Layer 11 of a small transformer language model trained on English Wikipedia (14 layers, counted from 0, width 96).
Take only the direct path to the model's output, skipping the later layers: a vector added to the residual stream pushes a token's score in proportion to its dot product with that token's output vector.

Output vectors of the tokens that the questions are about. A number n stands for (n - 500) times 0.0025.
"X": 383 589 596 415 529 345 658 517 570 565 676 427 387 558 478 479 696 407 424 366 465 601 584 391 401 490 654 481 330 572 635 528 448 388 645 543 539 308 574 609 600 609 401 294 447 491 449 458 552 443 427 568 610 446 625 597 551 323 618 303 489 476 509 506 493 508 500 327 437 425 604 493 618 661 390 684 488 489 555 629 539 672 366 452 473 379 427 488 488 513 484 503 526 324 511 509
"ave ": 451 432 698 431 520 389 583 405 368 609 773 694 361 411 541 542 790 731 216 414 555 643 485 302 400 706 423 622 347 586 428 445 693 510 421 562 490 619 593 383 595 584 693 575 361 261 250 521 494 523 459 481 749 787 582 293 502 280 565 306 332 638 439 522 559 574 221 585 663 477 581 589 432 680 482 340 524 357 455 609 494 382 312 378 596 322 498 626 661 353 537 328 483 736 486 313
"200": 406 641 493 478 514 469 403 663 484 400 650 551 380 386 549 571 517 529 473 489 521 712 472 487 556 492 354 516 378 366 686 410 562 595 752 391 620 257 403 387 624 563 424 559 385 631 417 722 529 635 588 543 484 595 555 439 549 426 631 480 435 663 449 468 255 565 509 415 419 676 506 313 313 659 499 655 361 466 603 632 319 577 462 454 517 584 517 358 465 499 479 454 406 280 536 489
"uary ": 140 456 460 169 681 420 465 605 517 473 554 554 703 456 471 413 504 622 314 466 499 625 766 476 458 828 710 514 354 425 239 489 614 527 591 621 430 341 776 551 599 978 322 296 262 468 495 639 396 415 639 626 664 667 446 381 471 434 535 444 504 527 360 440 269 820 439 514 461 613 602 739 775 457 235 522 294 624 378 495 338 345 294 532 732 246 635 765 600 230 376 218 420 622 602 524
"over ": 186 556 394 503 397 689 486 425 506 561 560 591 353 596 703 590 364 630 317 562 454 511 522 464 496 508 575 485 559 389 292 665 577 681 323 638 382 441 602 435 650 478 411 689 571 650 383 529 436 532 653 716 376 549 451 590 354 407 441 382 512 689 352 573 575 350 407 554 489 699 455 371 596 450 499 513 591 397 268 707 335 485 372 359 618 444 350 779 506 309 401 543 427 699 660 451
"m": 554 424 514 505 454 347 475 396 557 616 505 503 599 417 374 412 562 447 486 562 377 287 414 699 618 431 394 572 616 506 618 413 650 649 644 688 673 405 470 521 633 493 464 519 634 577 585 376 514 554 407 406 427 458 487 607 483 561 466 670 549 387 592 709 506 635 516 422 434 564 462 411 589 558 418 247 644 423 652 400 672 287 509 544 470 396 518 473 461 481 584 173 510 405 432 292
"°": 301 623 498 562 409 631 408 438 501 412 438 468 473 346 555 429 402 595 385 513 498 494 419 597 200 602 452 513 502 451 487 827 726 439 614 573 578 524 693 450 365 712 215 471 432 595 455 460 266 595 620 591 520 411 462 314 667 522 579 531 539 583 647 454 451 512 706 479 491 118 477 436 472 501 610 786 418 533 475 479 528 673 440 434 628 458 274 591 319 548 709 326 360 588 590 556
"10": 462 663 520 534 491 512 662 417 488 573 648 572 360 576 407 516 409 464 466 554 378 576 608 490 519 476 543 439 355 517 526 566 504 692 577 443 461 549 469 605 387 653 384 537 603 412 447 402 411 507 581 540 445 416 634 480 585 495 496 484 299 533 519 350 348 476 514 351 413 586 488 351 412 635 454 589 460 438 433 798 355 711 592 444 524 604 415 504 592 534 550 349 419 353 548 570
"would ": 459 376 637 600 471 465 644 555 482 382 540 474 487 113 654 439 503 724 421 882 78 368 404 594 307 510 539 561 476 563 362 670 588 360 451 315 555 112 853 600 458 617 520 688 410 177 461 571 591 477 679 675 646 697 609 619 382 392 452 670 308 409 598 553 433 359 314 363 499 532 737 600 468 687 411 651 565 573 486 848 342 482 557 413 536 235 374 695 495 182 730 536 330 535 430 368
"ard ": 563 301 521 555 406 656 524 359 506 414 416 895 449 299 785 529 565 538 405 613 494 683 414 597 410 677 624 412 308 494 408 796 519 518 502 629 554 625 590 562 628 680 538 466 314 289 282 728 458 390 693 362 553 435 403 446 358 443 778 683 287 570 183 552 570 414 288 554 369 736 294 574 455 363 432 393 503 547 370 725 486 482 261 482 508 421 573 550 447 359 457 582 486 514 509 660
"% ": 330 634 580 490 550 624 748 568 326 539 377 525 543 374 514 667 505 934 258 449 440 396 556 474 439 581 358 429 498 677 341 620 337 517 428 376 527 479 601 466 478 682 341 331 284 643 513 560 606 656 640 453 794 369 532 594 329 549 487 548 552 549 542 628 308 589 217 229 429 402 666 395 714 465 563 718 272 423 612 551 538 458 444 529 476 513 511 486 266 427 506 379 363 689 580 543
"World ": 198 429 360 431 459 384 480 635 512 528 538 465 588 410 678 612 598 440 470 682 314 369 419 337 623 504 395 452 429 594 416 427 716 479 691 390 319 489 581 677 500 723 508 487 368 512 387 366 485 912 342 728 690 549 642 635 519 299 516 475 384 795 369 455 420 643 395 156 625 513 709 766 508 431 360 662 461 416 517 522 173 652 296 453 595 533 509 761 616 456 513 474 324 455 669 249
"%": 340 661 537 410 608 600 780 572 525 470 199 637 368 221 651 560 609 636 451 476 413 446 550 612 359 613 362 592 511 669 270 555 616 695 583 418 749 347 640 626 481 692 291 334 456 518 498 579 532 631 462 459 823 304 565 494 437 471 391 563 482 696 545 485 262 654 341 277 405 325 596 354 531 661 631 640 294 202 575 609 291 493 446 514 498 457 507 510 273 418 515 335 385 720 612 541
"+": 500 674 564 488 645 582 536 467 467 645 466 518 522 276 553 391 572 365 230 474 591 454 554 387 436 521 497 550 310 500 431 435 370 589 431 470 375 327 642 685 416 643 336 384 503 519 248 554 436 581 619 630 644 388 396 770 714 569 473 469 430 513 513 360 450 571 662 481 441 390 497 550 564 506 422 510 510 619 533 599 660 587 360 442 410 463 485 548 456 532 359 613 424 634 634 487
"been ": 540 217 218 394 528 689 924 135 438 394 487 743 438 462 845 587 619 821 490 814 215 286 788 368 15 564 816 432 661 622 374 755 658 379 524 540 492 263 546 598 156 609 344 449 533 546 346 344 596 792 640 566 342 603 670 159 488 544 551 558 415 581 386 634 110 562 453 638 173 571 626 555 745 668 287 524 438 663 150 677 525 768 242 320 769 447 475 530 447 323 347 678 391 398 508 455
"us ": 452 484 462 415 552 621 610 379 166 424 488 513 540 436 490 580 549 467 510 470 478 548 573 708 496 626 588 504 565 392 515 497 614 363 581 741 441 520 681 543 591 520 577 568 414 570 544 377 617 315 508 569 481 504 389 432 547 582 444 276 476 363 497 551 276 554 572 692 576 487 469 490 477 334 561 668 325 369 299 280 527 398 593 507 805 541 463 579 658 234 625 503 473 414 425 535
"i": 602 611 415 495 504 631 632 504 560 451 340 478 529 588 689 510 493 531 458 474 555 461 432 604 384 533 604 592 484 411 569 525 315 359 456 429 507 535 315 462 518 339 646 565 685 555 688 577 600 400 549 311 466 463 232 581 337 448 520 556 618 326 578 416 648 473 793 387 378 554 343 515 456 457 695 476 498 387 592 346 577 315 389 517 445 707 531 628 613 567 357 599 532 396 377 450
"ey ": 581 438 627 492 586 532 606 331 448 283 512 722 381 201 780 637 415 719 376 440 529 439 522 384 379 649 725 729 583 393 334 652 367 716 619 645 367 342 514 696 619 633 739 474 314 321 213 676 550 508 580 526 254 358 480 477 648 436 508 640 309 417 500 529 632 549 441 563 303 428 711 592 655 535 737 360 363 647 391 219 530 563 439 395 381 549 480 546 488 268 526 672 510 280 508 343

Output weights of attention head 1. The head adds the sum of these rows, row i times number i of z. A number n stands for (n - 500) times 0.0032.
o0: 287 528 623 552 480 481 237 801 490 441 599 568 528 582 401 791 573 597 398 472 431 591 395 358 425 648 353 316 610 209 314 482 396 320 519 444 580 404 691 566 535 587 542 485 460 322 503 647 588 382 453 390 316 575 378 350 400 526 393 374 533 500 454 753 502 413 478 686 501 730 663 370 412 510 423 574 540 599 322 495 382 523 617 662 628 461 383 680 579 669 623 463 377 602 667 529
o1: 448 433 396 206 543 678 339 629 563 359 463 530 503 320 480 565 377 494 513 718 494 268 442 621 504 585 410 632 627 472 416 393 550 452 711 504 614 493 497 344 456 583 474 348 550 478 548 601 374 664 312 459 485 407 715 421 573 672 400 687 550 482 514 713 588 353 527 523 601 415 586 626 587 505 435 715 605 384 240 253 516 432 476 219 555 710 452 604 452 403 289 749 489 568 515 516
o2: 350 534 499 531 539 499 718 340 768 593 493 837 509 658 397 474 633 356 358 478 541 483 507 760 606 395 527 351 498 564 606 579 513 431 572 448 580 371 646 519 689 451 623 380 517 449 534 465 319 253 323 327 754 551 319 397 342 535 512 490 540 356 357 498 625 520 663 433 367 669 510 588 661 472 231 572 522 485 369 423 678 402 372 494 604 414 408 609 558 548 455 445 479 598 300 536
o3: 266 581 527 645 412 542 466 630 428 462 302 511 485 383 546 406 436 596 411 731 434 484 415 520 405 491 666 582 513 571 485 481 544 257 537 557 456 739 417 391 613 540 507 683 391 362 593 429 316 595 502 707 400 453 549 611 531 816 321 572 525 286 516 333 500 729 619 536 318 526 445 641 508 487 513 402 139 575 615 548 651 470 405 507 748 418 394 471 630 478 468 599 376 592 530 316
o4: 532 517 560 358 509 501 349 342 467 561 492 730 578 517 646 595 318 346 556 385 556 540 456 476 400 460 696 483 498 449 518 265 465 214 756 512 430 381 380 621 686 552 410 619 515 573 469 457 525 504 287 336 617 461 575 529 508 535 449 619 538 375 478 292 456 582 541 403 540 282 545 452 521 521 539 401 479 378 518 770 335 479 681 404 584 803 581 610 479 534 507 708 574 224 668 592
o5: 643 405 535 593 499 280 581 412 624 348 387 577 503 588 474 407 177 595 537 518 601 624 610 486 869 370 443 407 492 314 359 413 471 561 390 313 510 399 496 328 367 581 351 560 525 597 364 672 535 665 447 388 463 476 591 734 304 555 540 610 525 575 525 595 521 302 645 594 398 481 543 683 435 525 564 452 447 563 644 459 562 338 388 367 628 476 492 422 487 430 466 650 396 577 572 798
o6: 171 535 469 629 416 442 358 405 518 489 593 556 512 742 473 417 538 388 580 561 544 428 469 617 624 583 580 431 451 517 604 624 516 518 543 356 754 576 461 454 393 812 302 647 444 513 401 439 458 618 398 623 604 549 499 637 447 459 698 334 272 641 536 637 439 450 348 263 470 523 370 311 425 359 454 559 584 448 146 547 414 605 402 377 730 283 475 657 592 617 524 542 627 494 440 697
o7: 616 341 601 408 456 638 525 382 594 312 399 449 433 440 371 356 515 255 635 488 330 447 560 541 468 507 583 501 350 372 363 623 510 678 245 467 616 599 582 566 464 629 437 529 612 389 529 417 501 384 563 468 316 805 509 460 477 485 288 456 599 471 420 528 608 558 750 590 387 710 386 448 437 420 608 527 548 656 434 719 477 455 651 542 484 645 483 540 688 605 240 597 503 399 601 425
o8: 368 432 689 358 641 254 462 471 544 527 613 467 470 643 592 433 708 432 528 666 631 596 566 250 319 464 437 458 630 401 688 538 282 446 508 705 534 456 380 727 691 577 577 256 433 523 577 640 294 654 501 335 481 675 520 767 405 282 389 629 306 520 719 521 650 394 609 571 536 697 520 579 458 530 511 401 480 502 536 407 448 535 378 449 473 288 364 369 457 440 259 743 487 551 481 365
o9: 500 514 402 485 529 440 347 461 632 585 592 659 535 234 331 531 570 551 491 646 658 521 255 468 439 571 417 512 452 563 355 303 527 548 535 465 470 664 701 537 454 514 619 609 473 918 447 564 386 359 586 606 529 647 567 310 450 554 427 503 694 671 692 640 306 552 441 570 474 367 390 512 319 456 372 430 546 636 540 702 516 434 569 311 593 396 589 189 453 470 553 594 393 369 308 493
o10: 549 633 487 599 416 731 566 521 536 337 612 487 474 451 523 435 398 301 481 557 498 391 597 405 498 332 561 479 408 401 449 320 557 492 545 387 356 394 386 394 712 470 463 579 447 557 365 596 401 559 867 436 459 705 748 571 431 585 603 531 459 377 507 549 616 378 470 533 630 643 533 445 735 309 210 421 722 313 544 653 414 747 147 569 586 383 303 320 677 542 611 430 427 608 670 500
o11: 631 775 594 454 621 601 533 501 512 407 420 621 598 693 398 431 847 577 560 600 430 565 474 450 542 471 403 303 693 385 465 336 734 588 541 473 337 529 650 679 464 416 616 415 772 428 413 582 582 394 477 474 515 486 540 778 636 555 430 370 514 361 544 386 67 448 438 534 558 363 303 626 469 442 309 449 459 452 336 459 520 563 507 524 722 601 247 551 381 423 396 525 483 272 592 424
o12: 629 496 413 392 632 452 246 354 401 531 512 458 458 390 503 226 511 570 388 753 591 365 461 645 722 370 366 534 499 449 532 381 409 388 560 564 517 503 683 505 592 709 668 682 556 252 349 478 524 488 732 501 776 547 294 565 516 500 475 765 633 508 487 327 439 466 562 585 460 454 413 412 546 526 616 419 726 541 428 277 279 300 450 711 571 558 492 609 598 408 554 523 283 523 520 439
o13: 607 527 260 491 531 553 580 506 587 435 524 535 641 656 461 518 519 598 444 539 398 248 563 589 406 541 687 627 370 710 454 777 458 335 451 488 386 690 439 493 591 603 563 494 314 376 467 565 505 458 202 401 359 648 406 394 250 379 514 373 705 563 597 441 450 412 388 512 553 403 461 646 450 631 468 440 387 501 583 440 403 482 349 447 743 639 483 277 496 602 689 591 562 501 853 334
o14: 250 652 480 588 494 521 567 643 621 643 527 502 316 601 410 583 434 492 437 720 348 563 509 531 239 223 416 351 593 481 540 413 612 590 353 453 780 566 554 552 561 317 586 608 555 456 691 528 252 481 472 458 419 439 418 326 778 414 388 499 591 471 591 562 371 506 624 421 499 380 342 400 352 573 583 342 557 258 652 519 600 576 409 509 455 578 441 547 527 660 695 307 491 522 704 593
o15: 378 568 529 662 677 470 525 638 663 605 621 379 386 475 435 571 436 654 473 484 449 692 525 496 558 553 533 443 325 402 712 456 542 426 715 266 374 644 473 384 437 557 521 573 526 229 509 438 581 336 448 583 620 594 398 355 410 312 547 417 332 89 766 484 733 427 461 398 590 544 458 599 483 724 476 659 718 577 387 570 629 400 411 448 407 557 479 298 538 546 344 423 563 332 696 424
o16: 548 353 488 351 531 504 554 553 351 713 559 682 662 479 380 397 526 604 633 762 505 500 660 656 645 520 551 400 550 385 422 480 507 454 622 617 561 629 518 361 636 568 471 484 502 384 668 521 621 312 422 595 487 476 374 575 408 493 406 487 346 564 467 699 435 317 495 378 382 451 517 377 488 438 554 463 608 425 640 476 353 581 317 381 356 429 294 289 635 671 556 559 483 317 401 751
o17: 480 519 319 443 400 600 596 360 297 587 842 437 395 610 672 477 352 605 601 497 323 817 457 664 679 472 512 322 590 694 460 580 396 453 566 474 689 280 511 325 496 354 748 662 607 272 479 436 393 670 420 446 434 703 605 525 683 344 633 438 615 497 535 626 450 439 519 534 335 470 510 497 333 562 291 554 397 723 379 610 694 516 524 338 393 789 297 472 538 342 558 509 435 315 278 461
o18: 569 560 519 575 612 709 565 402 396 155 548 754 541 480 416 493 429 382 327 572 477 666 288 483 524 487 457 486 460 451 652 706 477 476 733 801 459 573 490 440 391 486 470 508 482 373 516 454 461 398 611 328 475 310 638 403 709 579 545 541 212 651 708 513 623 519 679 467 451 612 406 540 230 528 460 456 530 343 267 586 378 372 511 627 416 632 487 370 484 485 525 507 550 542 595 463
o19: 570 301 198 636 307 340 521 719 429 426 346 366 650 601 586 540 578 503 519 739 469 495 553 599 489 613 412 444 556 385 638 571 560 467 566 342 526 382 533 362 497 483 578 241 624 659 425 337 535 475 684 574 481 703 474 391 638 423 542 724 309 516 426 390 660 563 523 706 530 349 543 320 299 624 391 424 515 520 454 731 447 341 727 436 420 317 297 611 438 647 674 479 418 500 607 515
o20: 441 475 450 740 375 616 448 397 537 412 450 455 428 389 597 564 689 458 190 662 491 528 531 364 649 627 552 454 405 536 398 579 616 620 680 523 483 588 569 514 494 299 258 671 576 482 449 551 567 805 616 441 529 412 273 464 414 341 264 415 606 600 435 529 433 596 650 356 350 423 547 722 421 325 355 433 364 467 543 551 350 455 591 598 568 577 507 371 437 449 535 561 627 654 563 630
o21: 286 641 453 334 305 482 657 332 583 640 590 485 566 693 424 585 407 595 385 484 365 169 652 469 593 477 364 376 718 454 363 503 306 629 493 544 257 641 499 399 453 575 489 462 596 472 583 306 408 485 470 665 436 463 678 559 412 495 450 681 365 442 632 578 273 543 564 452 497 611 494 603 578 490 413 610 591 450 578 722 430 352 655 310 572 470 347 587 529 487 532 462 570 651 605 617
o22: 519 562 342 570 427 447 554 512 314 285 361 476 446 629 499 389 694 319 540 589 458 644 547 669 599 635 205 551 650 329 594 590 503 266 518 668 542 334 393 390 462 375 347 699 491 680 640 378 570 446 431 476 412 490 471 330 383 492 441 397 606 390 713 583 493 467 561 458 769 610 652 452 595 461 595 509 476 415 433 601 386 426 312 434 718 637 570 452 320 429 516 723 615 586 489 603
o23: 465 204 545 427 284 411 456 460 614 472 413 596 674 767 553 498 624 497 590 420 499 445 419 326 620 530 651 624 372 597 331 166 431 420 503 566 545 558 451 570 396 606 551 518 501 288 542 522 496 402 696 441 459 331 598 348 593 657 561 406 429 694 660 586 643 234 489 649 549 444 304 682 571 581 585 327 359 536 510 570 420 589 416 444 526 576 361 636 392 500 460 506 529 770 462 505
o24: 490 709 643 452 552 571 402 243 596 423 542 426 818 454 489 381 656 513 605 616 330 271 405 737 383 454 612 368 403 530 645 387 387 341 468 567 559 372 565 297 581 348 507 516 449 450 470 568 411 436 566 581 359 522 404 434 532 638 447 391 627 387 740 439 473 507 768 662 394 375 634 468 579 546 545 781 569 537 453 556 459 596 567 496 451 444 371 371 374 534 296 314 682 478 564 674
o25: 438 427 501 318 565 476 509 387 467 540 361 650 682 491 665 673 425 504 361 482 409 715 536 342 483 384 484 518 444 622 457 541 467 531 389 491 485 416 792 296 302 534 563 428 458 477 441 334 477 493 331 538 437 610 382 527 519 518 540 517 454 731 563 446 582 541 722 409 607 514 416 606 621 385 532 350 825 523 432 372 587 556 349 379 476 492 756 518 902 314 513 370 422 403 570 552
o26: 375 517 230 609 583 405 543 440 403 728 515 581 490 323 637 531 470 595 336 422 652 312 492 569 550 438 619 445 391 247 433 660 314 520 527 720 322 448 222 539 274 458 476 501 603 502 702 695 519 373 493 448 514 685 345 615 663 673 511 620 593 470 427 320 396 388 517 550 517 625 593 398 510 575 345 628 434 547 278 525 583 599 484 600 729 590 530 578 291 600 303 542 380 486 585 669
o27: 566 338 519 676 630 556 477 225 384 507 608 537 756 540 516 495 516 413 503 480 417 311 523 487 413 422 376 566 680 371 305 476 705 438 547 665 587 438 473 662 464 246 322 794 511 335 424 466 312 358 599 570 578 475 447 537 520 183 419 443 357 522 633 563 450 693 476 594 430 590 634 532 461 581 678 519 583 532 525 511 734 689 349 286 466 469 369 658 525 446 593 675 484 411 536 338
o28: 690 245 400 447 584 523 398 658 378 584 802 511 378 630 301 477 687 316 498 517 363 521 679 307 617 483 613 358 503 495 325 540 479 509 394 629 489 573 524 498 475 354 543 647 540 661 433 308 412 446 388 539 404 263 365 452 694 635 614 426 416 354 418 448 655 630 596 310 457 222 601 830 599 530 468 674 585 672 578 526 659 543 539 521 602 366 549 450 360 566 295 535 365 482 618 483
o29: 653 660 532 566 490 740 637 450 603 500 466 439 564 482 457 484 597 508 377 557 360 481 475 560 704 345 277 625 626 443 343 326 245 578 652 661 652 406 397 472 338 738 365 370 294 501 597 685 430 472 384 514 661 477 583 554 366 505 495 514 592 426 408 394 689 683 528 488 533 335 377 365 524 420 502 416 272 891 569 576 642 466 494 508 406 342 500 448 489 462 362 361 571 414 521 756
o30: 543 289 561 446 558 383 541 491 445 589 540 318 559 572 614 588 326 283 519 353 511 476 425 662 430 578 24 614 371 519 676 452 489 540 556 399 500 486 510 396 378 594 469 449 324 350 586 330 482 404 653 364 752 576 371 599 625 633 267 467 382 571 603 368 294 658 448 457 488 478 618 732 533 485 313 642 490 393 542 496 587 516 634 556 551 561 446 573 670 897 518 774 480 616 374 429
o31: 390 500 391 592 286 597 475 421 447 607 597 455 673 566 237 381 609 414 326 550 835 642 637 483 389 492 459 463 452 399 669 417 549 401 392 531 353 642 543 492 302 504 464 500 412 514 681 497 308 639 445 553 499 704 567 563 357 620 501 250 567 431 597 483 672 439 317 703 464 285 381 559 347 292 665 429 618 448 312 454 705 435 767 535 365 530 524 760 530 378 619 589 577 532 523 540

Each question shows a token from some text and the vector z that the head gathered there. A number n stands for (n - 500) times 0.0063.

"- ": 460 476 568 485 519 434 555 462 556 504 494 489 492 474 505 521 495 539 495 462 425 494 474 563 444 482 505 473 569 510 531 445
Pushed up most: "X"

"H": 488 485 489 570 500 442 552 543 626 563 675 383 577 542 288 452 658 475 630 425 574 405 418 526 412 540 588 432 360 521 385 392
Which three tokens does it push up most, strongest first? "ard ", "ey ", "uary "

"8": 480 409 523 672 615 470 463 790 431 706 555 424 386 500 684 517 532 499 546 507 575 624 552 291 549 434 533 462 602 430 526 482
Pushed up most: "10"

"er": 477 499 495 499 494 448 543 485 521 492 521 491 434 505 537 445 430 515 469 505 527 485 473 519 481 594 530 485 515 479 494 452
Which three tokens does it push up most, strongest first? "been ", "World ", "over "

"The ": 616 337 455 531 533 459 341 470 618 419 507 513 478 488 483 499 392 656 455 463 548 534 487 494 454 526 402 531 544 447 431 461
Which two tokens does it push up most, strongest first? "ey ", "ave "

"15": 528 439 534 564 458 499 562 489 507 494 520 534 537 479 506 447 473 433 495 476 551 499 483 486 450 539 518 479 405 521 499 460
Pushed up most: "uary "

"6": 455 518 471 516 509 454 563 505 527 520 528 510 494 530 543 441 494 504 475 505 549 448 480 478 520 537 536 507 479 468 538 409
Which two tokens does it push up most, strongest first? "been ", "World "

"He ": 472 478 461 500 504 479 526 497 508 499 573 492 529 495 529 451 441 520 464 524 533 470 487 502 486 519 556 495 487 451 480 422
Pushed up most: "been "

"| ": 402 410 440 511 594 460 577 507 481 492 577 562 489 424 653 603 517 574 587 490 520 617 409 433 411 476 556 501 508 434 516 456
Which of these tokens does it push down most? "uary "

"Wor": 334 561 486 471 513 445 490 545 561 509 438 497 574 492 360 621 583 317 529 606 499 553 238 426 637 445 500 457 453 431 612 468
Which of these tokens does it push down most? "over "

"o ": 484 508 577 521 453 427 511 473 510 454 514 429 531 450 558 427 424 545 558 425 623 456 571 471 571 471 503 546 506 439 502 453
Which of these tokens does it push down most? "uary "

".": 566 353 444 531 486 578 622 477 463 480 480 456 435 381 559 437 555 507 475 530 528 605 441 398 471 428 561 460 497 503 493 464
Pushed up most: "10"

"M": 443 474 498 531 563 481 452 557 531 434 480 428 508 537 527 506 456 491 451 423 524 489 539 453 479 543 552 437 476 523 569 474
Pushed up most: "i"

"in ": 581 459 386 556 517 487 529 424 552 644 514 474 554 434 541 507 462 563 443 480 532 387 459 469 450 421 519 419 440 504 414 427
Pushed up most: "200"

"ens": 455 481 500 533 503 432 517 519 476 498 452 521 520 510 514 458 506 484 515 523 538 517 532 448 547 575 482 498 465 481 532 491
Which three tokens does it push up most, strongest first? "us ", "°", "%"

"land": 494 502 474 514 514 441 523 494 527 496 546 526 513 467 539 454 488 540 443 506 550 497 493 516 463 534 539 513 487 495 494 452
Which of these tokens does it push down most? "i"

"ug": 491 527 487 513 511 450 552 489 523 484 523 496 519 474 560 458 502 504 448 501 544 487 490 490 455 530 537 501 469 495 513 457
Which three tokens does it push up most, strongest first? "World ", "%", "over "

", ": 482 482 489 500 515 459 540 503 513 520 537 490 521 515 488 476 488 511 463 492 552 483 510 493 469 506 549 513 502 483 499 404
Which two tokens does it push up most, strongest first? "been ", "World "

"1": 543 446 479 528 455 549 481 323 480 516 485 458 494 486 481 416 461 447 364 447 589 526 464 410 420 449 544 470 418 583 531 391
Pushed up most: "% "

"k ": 401 498 497 510 558 472 572 522 525 545 551 478 595 487 491 471 442 512 528 481 455 446 543 502 531 522 475 514 544 487 543 452
Which of these tokens does it push down most? "% "

"\n": 523 486 465 512 546 504 558 494 569 510 605 485 513 455 556 462 492 542 496 507 555 511 514 476 488 486 530 479 432 503 499 437
Which two tokens does it push up most, strongest first? "200", "over "

"9": 533 457 481 505 466 527 518 382 504 503 500 482 502 465 501 411 477 471 380 462 579 515 459 437 445 467 549 485 443 573 525 421
Pushed up most: "% "

"|": 496 509 453 513 503 468 514 469 509 481 517 486 516 488 562 481 489 469 463 499 537 472 511 497 491 541 553 541 477 519 489 427
Which two tokens does it push up most, strongest first? "%", "World "

"\n\n": 509 455 497 515 485 505 570 518 530 475 535 506 499 446 559 449 502 508 459 510 526 534 474 470 483 506 537 498 486 524 496 473
Which two tokens does it push up most, strongest first? "over ", "10"

"ov": 461 461 416 947 676 206 732 405 209 558 572 417 96 556 612 314 354 533 558 268 604 640 429 344 488 504 453 605 541 725 660 558
Pushed up most: "°"

"st ": 525 477 475 539 511 520 494 423 417 576 462 363 480 581 555 416 425 485 443 526 539 563 470 433 583 539 527 572 515 510 513 420
Which of these tokens does it push down most? "ard "

"ere ": 485 508 483 517 521 447 538 483 525 500 543 509 527 489 529 447 487 517 468 523 547 486 504 503 460 522 526 518 473 496 502 450
Which two tokens does it push up most, strongest first? "World ", "been "

"and ": 638 396 592 464 660 502 666 490 440 464 559 635 745 645 600 651 477 429 424 540 521 289 631 369 356 453 426 320 444 548 484 552
Pushed up most: "200"

"18": 514 522 410 556 578 590 557 540 524 571 561 385 510 456 493 466 556 477 546 489 517 531 543 416 533 503 515 438 498 539 458 546
Which of these tokens does it push down most? "ave "

"has ": 514 438 483 480 483 489 523 474 533 531 571 535 498 457 544 467 445 497 450 513 528 477 470 484 500 503 543 523 475 446 457 452
Which two tokens does it push up most, strongest first? "over ", "200"

"om ": 501 515 478 527 444 514 463 510 386 500 513 558 491 421 526 419 454 322 436 590 480 570 578 526 429 435 516 375 448 557 559 405
Which three tokens does it push up most, strongest first? "%", "% ", "uary "

"% ": 504 483 565 581 391 568 462 433 416 474 595 557 630 444 477 417 421 505 512 536 642 456 497 418 375 484 465 456 455 517 497 424
Which of these tokens does it push down most? "X"

"wi": 512 515 484 530 497 435 538 482 523 501 541 505 508 478 522 468 489 521 459 496 550 489 490 514 461 527 531 519 490 495 517 465
Which of these tokens does it push down most? "i"

"th": 486 514 502 511 507 455 552 491 557 475 558 466 542 456 550 501 481 485 457 475 525 514 491 515 492 487 498 482 410 527 569 408
Pushed up most: "%"

"us": 506 497 489 505 487 485 556 491 559 479 566 499 511 488 542 460 474 527 454 513 559 499 503 542 474 538 534 520 496 505 479 473
Pushed up most: "over "

"t ": 507 503 451 531 500 454 521 496 495 517 499 484 476 491 544 479 472 507 453 524 562 459 499 458 507 511 497 560 485 490 530 454
Which of these tokens does it push down most? "ard "

"3": 439 466 407 487 544 544 549 480 482 504 492 446 473 462 523 516 527 501 454 462 535 532 499 528 515 556 530 503 496 583 468 503
Pushed up most: "% "

"y ": 497 514 446 522 486 443 531 503 509 506 501 492 487 477 540 480 468 524 442 536 552 427 496 472 487 513 530 575 497 498 509 463
Pushed up most: "been "

"ity ": 511 491 478 507 492 486 559 492 521 492 573 564 521 476 529 477 480 503 450 498 554 497 516 516 488 501 539 523 481 459 528 499
Which of these tokens does it push down most? "ey "

"c": 460 566 556 619 586 529 558 490 545 515 558 629 493 334 426 437 500 357 532 620 525 589 585 517 457 534 525 567 458 573 642 606
Pushed up most: "+"